Layer 2 of a small transformer language model trained on English Wikipedia (12 layers, counted from 0, width 64).
A neuron's activation on a vector x is SiLU(gate . x + bias) times (in . x + bias), where the dot is the dot product.

Input weights of the MLP neurons that the questions are about. A number n stands for n times 0.0047.
n28 gate (bias 0.030): 28 -18 -6 -5 4 -12 16 -62 -23 -7 0 -15 -5 13 49 16 6 -23 -21 -6 35 50 -15 -15 4 -4 -55 43 -30 14 55 -44 -34 11 1 -31 -31 -46 39 -1 7 11 46 -4 22 20 -8 -25 -5 20 -19 -26 -6 31 -42 18 25 13 71 -67 -47 -19 54 40
n41 gate (bias 0.041): 19 24 19 31 32 13 30 13 9 4 -30 -16 -44 -9 31 -12 -12 -17 33 -16 -17 -47 47 14 -32 -9 12 -17 -43 31 51 -48 -45 -4 -26 -12 18 11 -26 37 66 30 26 -2 11 -3 -16 31 -11 20 -51 -5 -2 -33 -61 -43 23 18 -33 -33 2 11 -16 -60
n54 gate (bias 0.068): 12 -20 -21 27 14 -27 -65 14 1 27 -32 -24 34 46 15 -20 12 -24 4 -3 21 25 -24 -7 23 24 13 -33 5 -19 6 10 8 -29 18 28 -7 7 17 17 13 -15 39 2 1 -38 -10 8 -25 -14 -13 -20 31 -25 1 10 25 39 -24 13 -16 -16 21 -14
n61 gate (bias 0.116): 28 -23 -22 -31 19 31 36 -54 -1 10 17 32 3 2 17 61 -1 2 -61 22 16 -26 50 34 -4 -13 -68 5 -2 13 1 -6 -8 -36 4 22 -5 12 43 -14 23 2 -5 -5 -43 0 -5 5 -13 -11 -8 -14 -20 -62 2 -28 -7 -47 -7 -9 -39 -25 -17 12
n74 gate (bias 0.047): 23 26 1 17 -6 11 -1 0 -31 -15 -37 -17 4 7 38 -28 -19 -6 -7 -31 2 34 -24 -10 14 -5 3 3 24 6 12 -24 -7 -27 -2 24 18 -3 9 28 -3 -37 5 -41 -23 -19 3 6 -34 11 27 -14 -6 29 27 5 26 6 60 -32 17 -1 55 -22
n90 gate (bias 0.040): -8 -11 2 -11 29 -34 7 -18 -8 0 -34 -1 14 14 -16 -30 -18 13 -13 40 17 13 39 -19 35 -35 19 -36 -48 11 33 -7 -9 27 -30 -1 13 7 6 -37 -44 -15 -36 -14 18 -12 19 -1 37 -22 -15 -8 40 -24 53 9 -47 22 17 -27 10 35 18 17
n99 gate (bias 0.019): -6 26 6 4 29 -12 -8 3 2 -15 32 24 2 -8 4 -21 24 19 -23 36 71 -29 -11 33 -18 16 -20 42 -24 9 11 -15 31 -5 -24 7 40 45 -25 69 25 5 51 11 62 -75 -26 -9 -62 -16 -57 9 -37 -65 -29 -27 25 27 9 -3 -36 6 6 53
n102 gate (bias 0.075): 1 3 -12 32 -33 -58 20 -25 43 -22 3 15 -45 -30 -27 -34 2 -10 -37 -11 24 8 0 58 5 -12 -38 12 13 8 1 3 64 55 -44 -10 -18 31 17 5 -7 45 4 -49 -10 -1 32 -2 -54 -44 40 -10 -4 -14 25 7 -37 -22 -6 37 -3 -6 -8 15
n117 gate (bias 0.031): -17 2 20 -21 -36 -8 18 14 34 -24 33 3 -18 12 4 15 -19 -14 -15 -62 -26 -13 3 18 -19 60 -38 10 -23 33 21 -16 33 31 -5 -8 -35 9 -8 1 -10 27 6 -5 -2 33 3 31 10 -3 9 -23 -1 10 -16 -5 -8 -26 23 -94 1 -2 -6 4
n121 gate (bias 0.065): -4 -22 0 -62 33 7 4 10 -25 -16 29 21 -24 19 33 27 4 -17 -42 9 -6 -47 4 28 16 -38 -3 -21 -16 14 -15 12 15 -13 -19 4 -42 1 -7 17 0 -61 37 16 27 5 11 -9 -30 25 19 -71 11 -32 71 -14 22 -5 5 18 26 46 20 -5
n157 gate (bias 0.089): 0 -5 -2 34 -9 10 -18 -4 51 3 -18 10 -26 -14 -7 -7 -42 -18 18 -38 9 -26 16 -7 -7 -8 -39 -23 28 10 -20 16 42 14 -9 -17 24 10 -24 4 -19 -4 -5 11 41 12 2 4 2 9 -30 -9 6 24 -1 -24 6 -4 -1 44 10 -7 -32 24
n161 gate (bias 0.014): 33 24 15 4 -30 -25 27 34 -20 -4 -46 57 2 44 0 18 -13 -2 -21 -9 18 23 23 -29 0 8 -46 34 56 31 31 -24 -61 -2 0 0 27 -13 25 59 -13 -33 13 32 17 -23 -62 8 -3 7 1 38 -59 42 -37 -4 -32 31 -7 -5 10 -10 -26 -75
n173 gate (bias 0.109): -15 -29 -2 -3 3 21 25 23 -27 -27 -12 -26 1 15 -26 18 3 27 4 1 11 -7 -12 -26 -37 32 7 2 54 -38 -20 21 14 1 28 -6 -11 15 -1 18 29 12 -30 -1 44 14 7 -10 19 22 5 -6 -22 33 23 29 46 -13 50 -32 6 0 -11 26
n194 gate (bias 0.092): -20 -47 62 -21 17 0 4 14 -6 8 -23 1 -5 21 15 11 -17 -6 4 -14 -34 -27 18 11 34 -42 15 1 -16 -7 19 -16 14 14 -18 27 -3 1 -4 3 37 13 18 -4 9 -10 21 -11 -31 -15 15 19 1 -15 34 -42 -12 25 -4 -23 52 15 -10 -4
n195 gate (bias -0.003): 47 37 14 -34 8 12 -43 2 1 23 -16 -15 -7 9 -41 6 -14 -5 -18 31 30 10 -26 -29 -9 -1 -55 21 -38 -42 -25 19 -14 -12 -44 -3 -23 -10 8 -46 50 -1 -1 33 -5 -14 -15 28 1 59 2 -2 -11 -10 26 27 -21 -17 31 -80 -7 -4 -15 -18
n208 gate (bias 0.056): -14 -7 3 3 -40 5 -16 6 -26 -78 7 15 -5 -27 -12 -27 22 10 -21 4 25 25 22 6 -13 10 -23 3 -52 -13 -16 -15 35 5 5 32 12 36 15 -30 -13 -2 -18 -2 13 -9 -4 47 1 20 -35 23 24 15 33 -14 -10 14 0 11 -9 23 23 -3
n219 gate (bias 0.041): -2 -7 -33 25 -19 -46 22 -10 -13 -3 13 -6 -17 -27 31 2 27 -17 10 -1 -17 2 -26 -9 26 18 -23 5 -16 20 -28 -23 23 40 -27 11 5 -27 28 34 -18 -5 -1 -41 -17 19 31 18 -11 4 17 -27 -31 22 -3 63 15 36 21 46 38 38 3 21
n220 gate (bias 0.089): -5 -24 -2 19 33 -5 -47 17 -29 48 -18 43 -13 -40 58 -14 17 -23 -2 31 -24 -19 -12 5 12 0 26 12 13 -1 40 -15 1 -20 -7 21 30 -43 -26 -73 28 21 -22 38 9 -29 12 26 38 2 4 18 6 -13 1 -2 -34 23 45 -14 -10 -28 -13 15
n28 in (bias 0.038): 51 8 11 -15 18 -39 -7 23 16 -9 -45 -10 -40 -33 -38 26 14 -6 -26 -9 60 45 -10 -17 -25 -6 -45 -24 -3 10 12 15 6 -21 -32 5 -26 -56 -13 -2 -5 27 50 -19 -7 25 29 9 -18 -26 -15 41 63 -9 -40 25 -27 7 40 -6 -6 -17 32 44
n41 in (bias -0.023): 0 -11 -25 -14 -2 -41 -12 -29 0 -5 -6 2 -16 26 48 34 -50 15 3 -15 -15 13 46 23 -6 3 5 -6 -54 57 62 -17 -23 -38 26 -5 -37 7 -37 -8 45 48 6 -39 -5 17 38 9 28 3 -26 -3 -23 -23 3 -31 49 -28 -10 -15 37 7 -29 -28
n54 in (bias 0.086): 39 -3 -29 4 -18 14 -31 26 5 27 -44 -22 12 14 17 5 -22 -15 -13 9 16 4 -16 -24 14 5 10 6 6 -12 26 15 16 1 17 12 28 -7 11 20 -12 -10 27 6 10 -17 10 37 -46 0 9 -21 28 3 11 28 -5 8 -51 9 1 -41 -42 3
n61 in (bias -0.009): -15 -1 -1 24 24 -70 -29 15 14 2 -23 4 48 -3 -15 -8 -13 -7 22 21 -14 25 -24 -17 5 -28 9 -27 24 -13 27 -57 -6 -8 10 -20 -54 0 -10 -38 13 6 -3 -18 20 31 43 -13 10 -27 19 -34 -84 -88 5 -45 -38 -46 2 20 -29 -26 12 25
n74 in (bias -0.043): 26 -50 -46 -32 6 41 27 -27 -12 7 53 13 -23 11 9 4 -49 50 -63 -59 -24 -44 6 40 -31 -8 8 4 18 -15 -13 16 -16 17 61 31 36 -22 -31 -34 8 -3 8 38 29 -49 -15 -51 -10 -27 -2 9 19 -28 -57 32 -38 26 -2 10 -15 -29 -33 8
n90 in (bias -0.068): -13 19 -38 30 2 20 23 -41 16 1 13 -15 -22 22 -10 34 -1 -37 27 13 -17 -30 5 -22 45 33 23 -4 -17 -19 16 -22 40 -11 -13 2 -64 -2 -20 44 32 12 -16 32 -43 41 -9 -9 -7 -9 -11 35 29 -12 -44 -1 8 -15 25 -53 -5 -7 0 -30
n99 in (bias 0.171): -25 6 -14 -3 13 -14 -9 0 16 -38 -30 34 -15 -39 52 -48 0 1 5 4 12 -16 9 -17 -37 16 40 9 2 21 8 -21 -6 -20 14 2 29 16 29 20 21 -16 18 24 56 -45 -7 -17 5 3 -21 -6 4 -39 9 5 35 -8 -1 -11 40 11 -3 12
n102 in (bias 0.039): -3 -30 -37 35 -15 3 23 31 4 0 1 4 18 9 1 -29 -26 25 -46 -30 21 -40 41 13 40 -13 -46 -34 2 -51 -15 13 -3 14 7 7 -44 -2 -24 -5 15 34 24 19 -47 -1 43 -8 -21 18 26 22 -4 43 19 -10 -34 -26 44 22 -37 -34 27 -25
n117 in (bias 0.045): 27 38 -15 -32 -10 1 11 -46 1 16 36 22 -7 -11 14 -2 -22 19 -27 -25 -55 23 25 25 -26 -8 -16 17 -26 20 17 -35 -8 12 -19 1 -47 -16 11 23 70 11 48 -6 36 16 -4 1 -22 -27 -1 3 -6 1 -21 39 4 -13 -2 -2 23 14 -5 33
n121 in (bias 0.018): -40 -28 -10 -9 -51 -32 -4 -5 -14 83 22 -25 -13 22 -15 8 22 19 -21 35 11 -22 -8 15 17 -38 -48 19 -52 40 32 -66 -21 19 -33 10 -23 5 -8 8 24 -16 63 27 -12 -65 -8 -13 -32 42 24 61 4 -58 7 -19 49 -15 -28 5 -40 -2 -19 15
n157 in (bias 0.086): 1 20 -18 6 -22 26 -31 -20 26 19 -19 7 14 3 -10 -14 -25 11 -1 -25 13 -19 27 -2 19 -16 -46 -11 23 13 1 -5 11 3 -3 7 30 -20 -9 -10 8 -2 -13 13 -1 -1 14 24 -22 -2 -10 -20 26 -5 20 -21 -11 -2 16 43 6 -8 -15 17
n161 in (bias 0.110): 68 11 -8 -3 11 7 12 33 -2 -4 22 32 -21 -18 4 -8 1 29 -12 -5 27 25 -15 -38 -6 18 -15 9 38 6 14 19 -10 -3 18 -19 -4 -21 64 33 3 13 13 13 56 -56 -40 -20 29 6 34 10 -16 23 -23 -4 10 4 -3 -17 16 27 -13 -34
n173 in (bias 0.053): -46 -33 27 -45 29 -2 31 22 14 -15 -5 -2 11 15 -26 -42 38 42 7 35 -19 15 -21 -26 -18 -14 44 -28 20 -37 -12 8 19 -1 24 -6 16 15 -14 29 7 11 35 -7 12 26 28 -17 -42 11 34 -1 -25 24 52 -22 -13 32 5 -44 -1 38 -16 51
n194 in (bias 0.004): -34 0 13 -27 -22 31 4 -18 34 26 -41 19 17 45 9 9 6 -21 50 12 -8 -40 5 -44 -3 -2 6 14 -2 -40 9 -23 -14 2 48 28 -23 50 -10 -13 5 25 22 23 0 14 23 38 31 -12 2 -41 15 54 18 -79 1 13 13 -59 8 8 -10 -2
n195 in (bias -0.006): 2 46 -8 -50 66 11 -22 20 10 -4 17 15 -30 -6 -24 3 19 57 -1 26 21 -4 22 -11 -37 -8 -37 -4 -25 -32 -12 15 13 -27 -16 3 -33 -5 19 -23 -8 2 12 -13 20 12 17 42 9 -49 -9 -49 -56 21 44 -18 -18 -10 21 11 2 38 9 -32
n208 in (bias 0.066): -20 -4 -3 -7 -25 19 -6 19 0 -58 6 -23 7 -7 3 -23 4 -7 -6 0 12 9 54 -12 -1 16 -4 1 -33 6 35 31 25 9 15 40 23 38 -16 -12 -1 -36 -16 -10 -17 -3 2 54 8 -6 -12 1 -7 -1 73 -2 7 4 7 -1 15 -2 7 -20
n219 in (bias -0.060): 23 7 -33 -7 4 25 7 -22 4 11 9 35 26 -39 -13 13 -9 5 -40 30 18 12 -43 35 4 -7 5 3 20 -21 -23 53 12 -16 -4 27 -14 18 33 36 19 35 -4 -33 47 -14 1 -30 -54 20 -11 1 -32 -7 -24 -28 -4 26 21 25 -10 -40 -10 2
n220 in (bias 0.035): -34 -20 31 -20 30 -38 -25 -1 -21 -8 -27 -6 -14 -62 8 38 44 20 10 -8 30 -12 16 29 2 -31 34 2 7 -9 -67 -21 19 -8 -71 -16 12 -7 -2 -8 24 21 7 21 57 12 -22 -9 -11 -21 -18 21 -45 -23 -16 -40 -15 -3 9 -8 -24 22 0 66

Each question shows a token from some text and the vector x that enters the MLP there. A number n stands for n times 0.045.

"g": 31 -3 -2 40 43 28 -6 -15 -3 10 17 -49 -7 -19 43 10 -15 18 7 -20 -12 -2 30 23 -17 -16 6 -13 42 9 -41 11 26 -7 -35 35 -8 -12 15 -16 -7 27 -32 16 0 -11 36 -9 -24 13 -15 -7 28 51 29 -9 8 24 4 -15 -7 12 -3 -15
Which neuron lights up most? n157

"ul": 16 -19 -24 -23 2 14 -28 2 8 4 -25 14 6 -49 17 -4 2 8 -14 -1 -22 18 2 -28 -44 -49 -7 2 39 17 -5 -2 -10 -12 -6 32 -20 -16 38 -38 -5 1 12 13 46 -9 -20 10 -26 2 -34 29 -12 -4 7 -2 11 -18 34 5 65 13 -5 21
The most active neuron and its activation: n220, at about 2.8

"p": -16 12 -12 35 6 20 -8 4 0 -22 -12 -15 12 -37 -14 75 -30 -18 5 -2 9 -3 -1 -8 -15 -42 -37 -37 -1 24 38 -11 0 -2 -44 34 -18 -7 5 -41 -18 18 -4 -5 -6 -1 13 6 -2 15 -11 -13 42 19 23 9 22 -5 1 2 -9 49 14 15
Which neuron lights up most? n28

"ac": 17 3 -24 -13 -8 9 -11 -21 12 30 -22 2 42 -3 -1 30 34 30 12 39 6 -7 17 -2 -9 14 12 -58 8 -15 47 2 14 -1 -8 52 18 -11 3 8 -25 0 31 23 5 -2 -12 5 -7 -19 30 -10 25 -12 7 8 -7 -20 41 -16 6 56 41 8
The most active neuron and its activation: n90, at about 1

"u": 9 -23 -1 52 25 56 0 -30 -41 2 -37 -21 -13 -26 -27 7 4 -20 -22 8 19 -25 53 36 -49 -1 18 -35 19 11 10 -29 21 13 2 -10 6 -15 24 -2 -8 -22 38 5 30 3 -10 9 -7 10 -8 20 9 -13 15 4 20 -11 16 7 18 6 6 -2
Which neuron lights up most? n99

"| ": -15 -21 3 -6 22 56 8 -14 0 34 -11 29 -14 -11 -9 6 -15 17 -1 -47 37 28 -6 12 25 4 2 -28 -8 -21 0 -51 15 -5 -21 14 4 4 27 4 42 17 1 -5 12 -8 55 -7 23 -8 19 -28 5 -45 26 18 22 -15 11 -32 32 -2 -8 -10
Which neuron lights up most? n194

"igh": 15 -25 -19 14 -17 54 29 -15 -25 60 -9 -28 15 15 50 9 -22 30 -11 -4 -34 -46 12 -4 -18 9 -9 13 38 2 -15 4 21 1 -25 10 -25 -21 3 -20 -17 21 -11 -2 -31 1 21 17 -15 -32 -12 10 -24 2 -3 14 6 -8 33 2 13 30 25 8
The most active neuron and its activation: n74, at about 1.3

"it": 12 -54 -20 -1 -20 35 -9 -26 13 -11 0 -46 21 -18 3 12 6 26 -19 31 11 26 10 -2 -19 30 -19 -27 8 -32 -44 18 3 37 5 10 28 -8 0 -28 2 -5 11 38 37 -12 2 -21 -10 7 4 -17 21 -5 -12 7 -6 -12 50 16 24 50 -9 4
The two highest activations, in order: n173, n157

"ol": 27 14 -3 -16 -16 -14 -42 23 -19 9 -23 -19 26 -17 2 41 -14 -16 -24 -12 12 18 -10 -20 14 -63 4 -30 30 0 14 4 33 4 10 0 10 28 31 -14 3 17 11 5 59 -43 -4 -23 -8 -1 -15 -8 7 -16 18 -15 -27 -17 30 -28 41 -3 9 -11
Which neuron lights up most? n54

"s": 21 -36 17 37 16 -10 -6 17 27 20 29 -13 14 -20 20 41 -5 -4 -28 -17 -11 15 24 -16 -2 7 6 -14 0 -10 28 -2 36 -20 0 26 52 -20 -16 -11 -13 39 27 49 -23 9 -16 21 -6 9 -20 -12 -1 16 49 7 -6 -22 25 -3 -11 47 -12 15
The three highest activations, in order: n220, n157, n208

"l": 20 -15 -5 0 30 33 -31 -8 20 -14 -30 -23 4 -17 11 50 -19 -6 -6 7 -26 22 12 18 8 -12 -17 -32 20 47 -2 39 35 36 -24 28 -3 12 -11 20 3 29 43 -3 23 -42 7 -7 -4 19 -24 18 5 18 16 1 33 -11 43 -16 12 9 -9 -15
The three highest activations, in order: n157, n41, n28

"and ": -9 8 -11 12 13 14 -1 3 -12 10 -34 30 -29 -35 22 18 -13 14 -9 -43 -2 41 -5 -7 -15 26 10 -10 -14 -40 3 -49 36 5 4 26 0 -16 33 -16 7 -3 4 -24 -8 -20 30 -3 -1 -15 48 -50 -2 -18 13 -30 1 -35 -8 -45 0 20 -18 7
The two highest activations, in order: n61, n117

"ate ": 28 -20 -45 16 16 34 -14 20 -20 1 -31 18 -40 -10 22 16 -2 4 19 -55 12 50 -14 0 -9 9 -20 15 -13 -34 -11 -24 25 -9 -13 17 -4 -19 26 -16 -17 12 37 -6 4 -16 27 25 -6 -23 13 -5 9 -19 5 -30 -22 -39 1 -33 -13 39 -1 4
The two highest activations, in order: n28, n195

"iv": 10 15 -38 14 -48 -26 -18 -28 17 23 -27 -5 -18 -32 6 28 6 11 -9 5 -14 3 13 28 1 -23 -5 1 -5 -69 -21 -21 10 -20 -51 18 45 -14 19 3 12 36 2 -8 -3 0 10 -4 -32 -38 -23 1 -26 21 -14 9 -27 2 3 1 36 -1 -1 -4
The two highest activations, in order: n219, n102

"ent ": 7 -29 -36 16 -4 29 12 11 -4 7 -45 20 -39 -1 31 4 -8 13 -6 -41 6 39 7 1 -1 29 -23 -11 -10 -30 -2 -18 20 -18 -15 25 5 -11 37 5 -1 6 30 -34 6 -18 27 6 1 -31 29 -13 12 -24 17 -19 -20 -54 13 -32 -31 37 6 10
The three highest activations, in order: n102, n28, n61

"9": -9 -4 -19 27 -35 9 -45 -21 21 -1 -11 -6 -71 -8 17 4 -23 39 -18 16 8 15 -10 -28 -4 -10 4 -5 37 5 -23 -7 7 -17 18 -7 20 16 4 -1 55 -3 19 -11 4 -30 49 37 -22 -9 0 1 36 15 -3 3 2 -3 9 -16 14 45 16 -12
The two highest activations, in order: n157, n54

": ": -18 -55 7 -24 3 35 -9 16 -19 11 -1 38 -21 5 20 5 -14 6 19 -38 13 -22 -20 8 19 17 10 -9 -11 -12 6 -42 21 -28 -11 3 15 -15 0 0 9 -8 -16 -16 48 3 61 -7 -14 -33 36 29 -6 -40 18 -7 37 -7 19 -18 23 15 -15 -13
The three highest activations, in order: n220, n121, n194

"en ": 10 -28 28 23 9 27 17 -9 -4 -7 -35 27 -39 20 37 20 -21 16 4 -24 22 22 -8 -22 -12 32 -4 -5 -16 -30 -24 -39 11 5 -11 19 9 -5 -3 -4 11 4 12 -13 17 -21 20 22 -11 -7 22 -42 -7 -31 51 -41 -10 -46 29 -34 -4 18 -6 9
The most active neuron and its activation: n194, at about 3.4

"er": 34 -1 -5 2 -9 20 -5 8 -6 24 -3 -33 8 -11 43 18 -16 13 -13 20 32 19 39 -14 -33 -17 7 8 4 9 5 -6 27 -51 -6 -11 16 -9 6 -24 -2 -14 26 -12 33 -33 29 14 -28 8 27 -33 7 -10 33 46 9 -3 32 20 -1 5 -59 8
The two highest activations, in order: n54, n195

"oun": 24 -17 -10 -24 -48 -1 -52 23 -48 12 -14 -18 -36 -9 -16 29 -10 13 -22 -20 -43 18 43 -4 -44 -6 18 -10 -15 -9 18 24 37 1 -10 14 -34 -11 16 7 30 2 2 22 -17 -26 5 16 -24 21 -21 -23 28 -14 10 9 -14 -5 -18 9 12 23 4 9
The most active neuron and its activation: n121, at about 1.5

", ": 13 -17 5 -4 21 28 7 2 -31 5 6 38 -17 -22 27 19 -10 16 -9 -48 -5 -9 -14 8 -5 25 -4 -25 -6 -54 10 -42 10 11 -6 5 19 12 24 -22 29 -12 -10 -23 -11 -40 35 -2 25 -11 25 0 0 -21 17 -10 -20 -55 14 -28 10 48 -29 -1
Which neuron lights up most? n61

"one ": 30 -25 -24 10 -3 15 3 32 -27 -6 -3 23 -35 -18 34 10 -32 24 7 -31 31 -13 -21 -12 2 5 4 -14 -5 -14 -23 -51 8 -6 -50 11 -12 -8 26 13 -8 37 31 26 20 -36 10 30 3 -17 20 -32 11 -12 38 -24 -3 -36 -13 -9 -4 25 13 9
The most active neuron and its activation: n121, at about 1.6

"1": -10 -5 -15 20 -18 -5 -57 13 -7 33 12 2 -62 13 15 21 -4 23 -30 11 -6 1 4 -32 -16 -23 5 2 25 15 -14 -31 36 -17 -3 17 11 -3 15 13 45 17 22 6 25 -17 51 35 0 4 -13 -18 27 19 22 15 17 -14 19 -16 -8 29 7 -35
The three highest activations, in order: n121, n195, n54

"y ": 16 -34 -18 34 7 30 -10 41 -1 -2 -44 -3 -37 12 41 -18 -27 40 8 -28 32 10 -14 -12 -6 29 11 -24 -22 -26 -11 -21 25 7 -37 2 1 -25 6 -6 11 -26 32 -18 -8 -20 13 40 -19 2 22 -12 9 -10 15 -25 -11 -24 16 -20 -17 35 12 -23
The two highest activations, in order: n54, n195

"sp": 38 -32 -3 -15 -2 5 -5 -8 -16 -13 -35 -23 25 -13 6 74 -2 -1 14 -1 1 -15 -19 -23 -14 -6 -20 -18 -8 42 33 -8 5 22 -11 35 25 -29 4 -20 -14 8 21 17 0 6 2 -1 -33 15 7 -4 22 35 6 -12 53 -20 -2 31 0 52 4 -13
The most active neuron and its activation: n121, at about 1.7

"ed ": 21 -35 -4 -10 2 48 19 22 -26 14 -42 22 -30 17 52 17 -19 20 -24 -38 27 17 -6 -27 -1 42 -20 0 19 -17 -6 -32 1 -13 -6 -15 4 1 24 -23 19 19 11 -14 13 -13 16 11 3 1 29 -12 -19 -16 12 -37 6 -47 -5 -25 -17 34 9 -2
The two highest activations, in order: n161, n61

"S": 19 -39 4 44 10 -9 26 -1 -19 7 16 10 8 -60 6 0 11 3 -26 0 2 -10 25 -31 -10 -3 -4 3 0 10 24 -5 11 16 5 10 65 -5 -16 -12 38 9 24 35 -17 4 30 14 -19 -27 -12 -28 -20 20 29 26 42 -25 20 -23 0 22 28 20
The three highest activations, in order: n99, n220, n173

"st": 3 -7 -33 37 5 -37 -7 0 31 -23 -8 -16 -10 4 26 25 24 3 6 3 -2 7 3 -12 -30 -20 -10 -6 26 20 5 -35 35 -4 -43 24 -17 7 -11 -25 38 -26 4 37 34 -32 18 9 3 -42 32 -17 -4 45 11 -11 -16 -13 46 -20 8 25 2 1
Which neuron lights up most? n220

"\n": -6 -20 -17 3 -36 13 44 -9 7 40 11 32 -29 -1 6 30 14 28 13 -54 7 19 -7 -7 9 19 -33 -14 -38 19 29 -24 6 23 14 24 9 -12 9 -40 -26 25 5 6 23 -60 4 -19 13 -17 28 -3 -13 -12 -6 26 7 -6 -21 29 3 -7 -11 -15
Which neuron lights up most? n161

". ": 22 -41 -13 -3 7 19 13 23 2 21 -25 4 -32 7 15 6 -25 28 23 -17 9 7 -30 -21 -1 28 14 -26 8 -21 38 -42 3 1 -10 27 1 -7 26 -22 16 18 5 1 -2 -38 36 2 22 9 65 2 11 2 6 8 -28 -58 6 -25 -8 24 -29 0
The three highest activations, in order: n194, n173, n74

"i": 11 -23 -14 40 -1 29 -41 -47 20 -14 -35 -32 -14 -31 28 6 3 31 -30 20 -13 11 8 23 -10 -28 10 -30 -28 -13 42 -11 5 -9 38 -15 1 -3 11 -14 -26 0 -17 -1 39 25 9 16 -30 4 -12 24 -5 9 20 43 -25 -11 2 1 -12 36 1 -9
The most active neuron and its activation: n208, at about 1.1

"ts ": 21 -49 -20 1 19 43 -6 4 -21 -10 -35 -3 -52 3 31 3 14 8 20 -37 7 8 -6 25 28 51 -3 0 -17 11 -10 -13 22 0 -30 21 1 -5 40 6 25 10 35 6 33 -19 -2 1 -20 -24 21 -19 4 0 29 -7 24 -6 15 -19 -6 51 9 -17
Which neuron lights up most? n99

"by ": -6 -8 -13 2 15 17 9 20 -13 6 -24 15 -24 -16 20 20 -13 8 -14 -23 1 25 -23 -9 -28 38 -8 -8 -11 -28 -4 -33 8 15 -6 41 31 6 25 -32 -1 -6 -8 -20 30 -25 36 8 7 -6 54 -41 14 -31 11 -38 -12 -39 -2 -46 6 15 -40 6
Which neuron lights up most? n61

"k": -1 -8 -19 25 20 0 9 -43 14 0 31 -9 8 -14 16 22 -16 6 -12 -18 -22 -23 41 -32 -26 23 -27 -37 52 12 -31 -17 33 6 -56 3 29 -6 -15 -38 11 9 4 -8 -28 -21 -2 5 -23 -7 -8 12 -17 -5 9 7 30 14 1 -29 -19 28 -27 -25
Which neuron lights up most? n157

"Un": 3 -3 21 -21 0 -9 15 28 -8 30 -50 32 4 -63 -10 3 7 28 -37 -4 17 -3 37 -4 -50 3 16 23 24 -4 31 8 -2 14 8 41 -7 -25 1 -3 12 -5 17 -21 -19 -20 20 -2 -27 -29 6 -15 31 -30 25 0 30 -14 38 -16 18 -10 7 -7
The two highest activations, in order: n99, n74

"al": 3 -13 17 33 -3 -30 -31 -6 9 10 -15 -28 -4 6 47 20 -28 -29 -14 3 -11 -6 -15 6 -15 -50 2 -13 1 -15 5 -15 8 -5 -26 78 -2 -11 8 16 -11 18 12 -31 25 -15 1 -9 -28 -43 5 1 -24 -11 7 4 9 12 57 11 35 7 24 -8
The most active neuron and its activation: n219, at about 1.9

"em": 7 -22 -8 13 -18 19 -46 25 -10 15 -44 -51 1 -42 21 16 23 -10 -16 -21 12 -16 16 13 3 -12 -35 -19 28 0 20 -31 1 -25 -1 -7 29 17 23 -44 15 -34 -8 -1 -19 -28 1 -3 -39 -23 -11 7 -21 12 -1 8 53 -23 14 -6 4 11 -19 -14
The three highest activations, in order: n54, n220, n157

"G": 11 14 -7 48 25 15 1 -41 -3 17 6 -10 10 -25 13 -11 -32 23 1 -8 9 8 42 -7 -18 -7 -4 3 12 -1 -13 8 -16 22 -23 21 -5 -6 -14 -35 22 8 -9 8 19 -11 89 -6 -15 -25 5 -34 25 38 12 11 21 -5 -6 -46 0 14 29 -12
Which neuron lights up most? n102

"or ": -12 4 -17 29 4 35 -3 21 -12 -8 -47 24 -42 -14 23 -7 -15 18 -12 -31 7 28 10 -1 -7 12 -1 -18 -19 -31 0 -41 40 7 -5 27 -7 -28 25 15 -8 -10 11 -27 6 -29 20 -4 -32 -27 38 -50 -15 -17 22 -13 6 -24 -2 -45 -7 24 -22 -2
The two highest activations, in order: n102, n117

"le": 28 -51 -49 9 4 -10 -24 15 5 -13 -5 -13 -20 -2 8 16 14 -9 -32 24 1 12 12 18 -21 -31 18 3 26 12 10 5 -11 16 -13 10 2 2 11 -17 -13 39 10 36 10 -52 11 17 -32 10 27 0 -24 -38 47 9 16 -52 29 -18 10 1 -3 -30
Which neuron lights up most? n121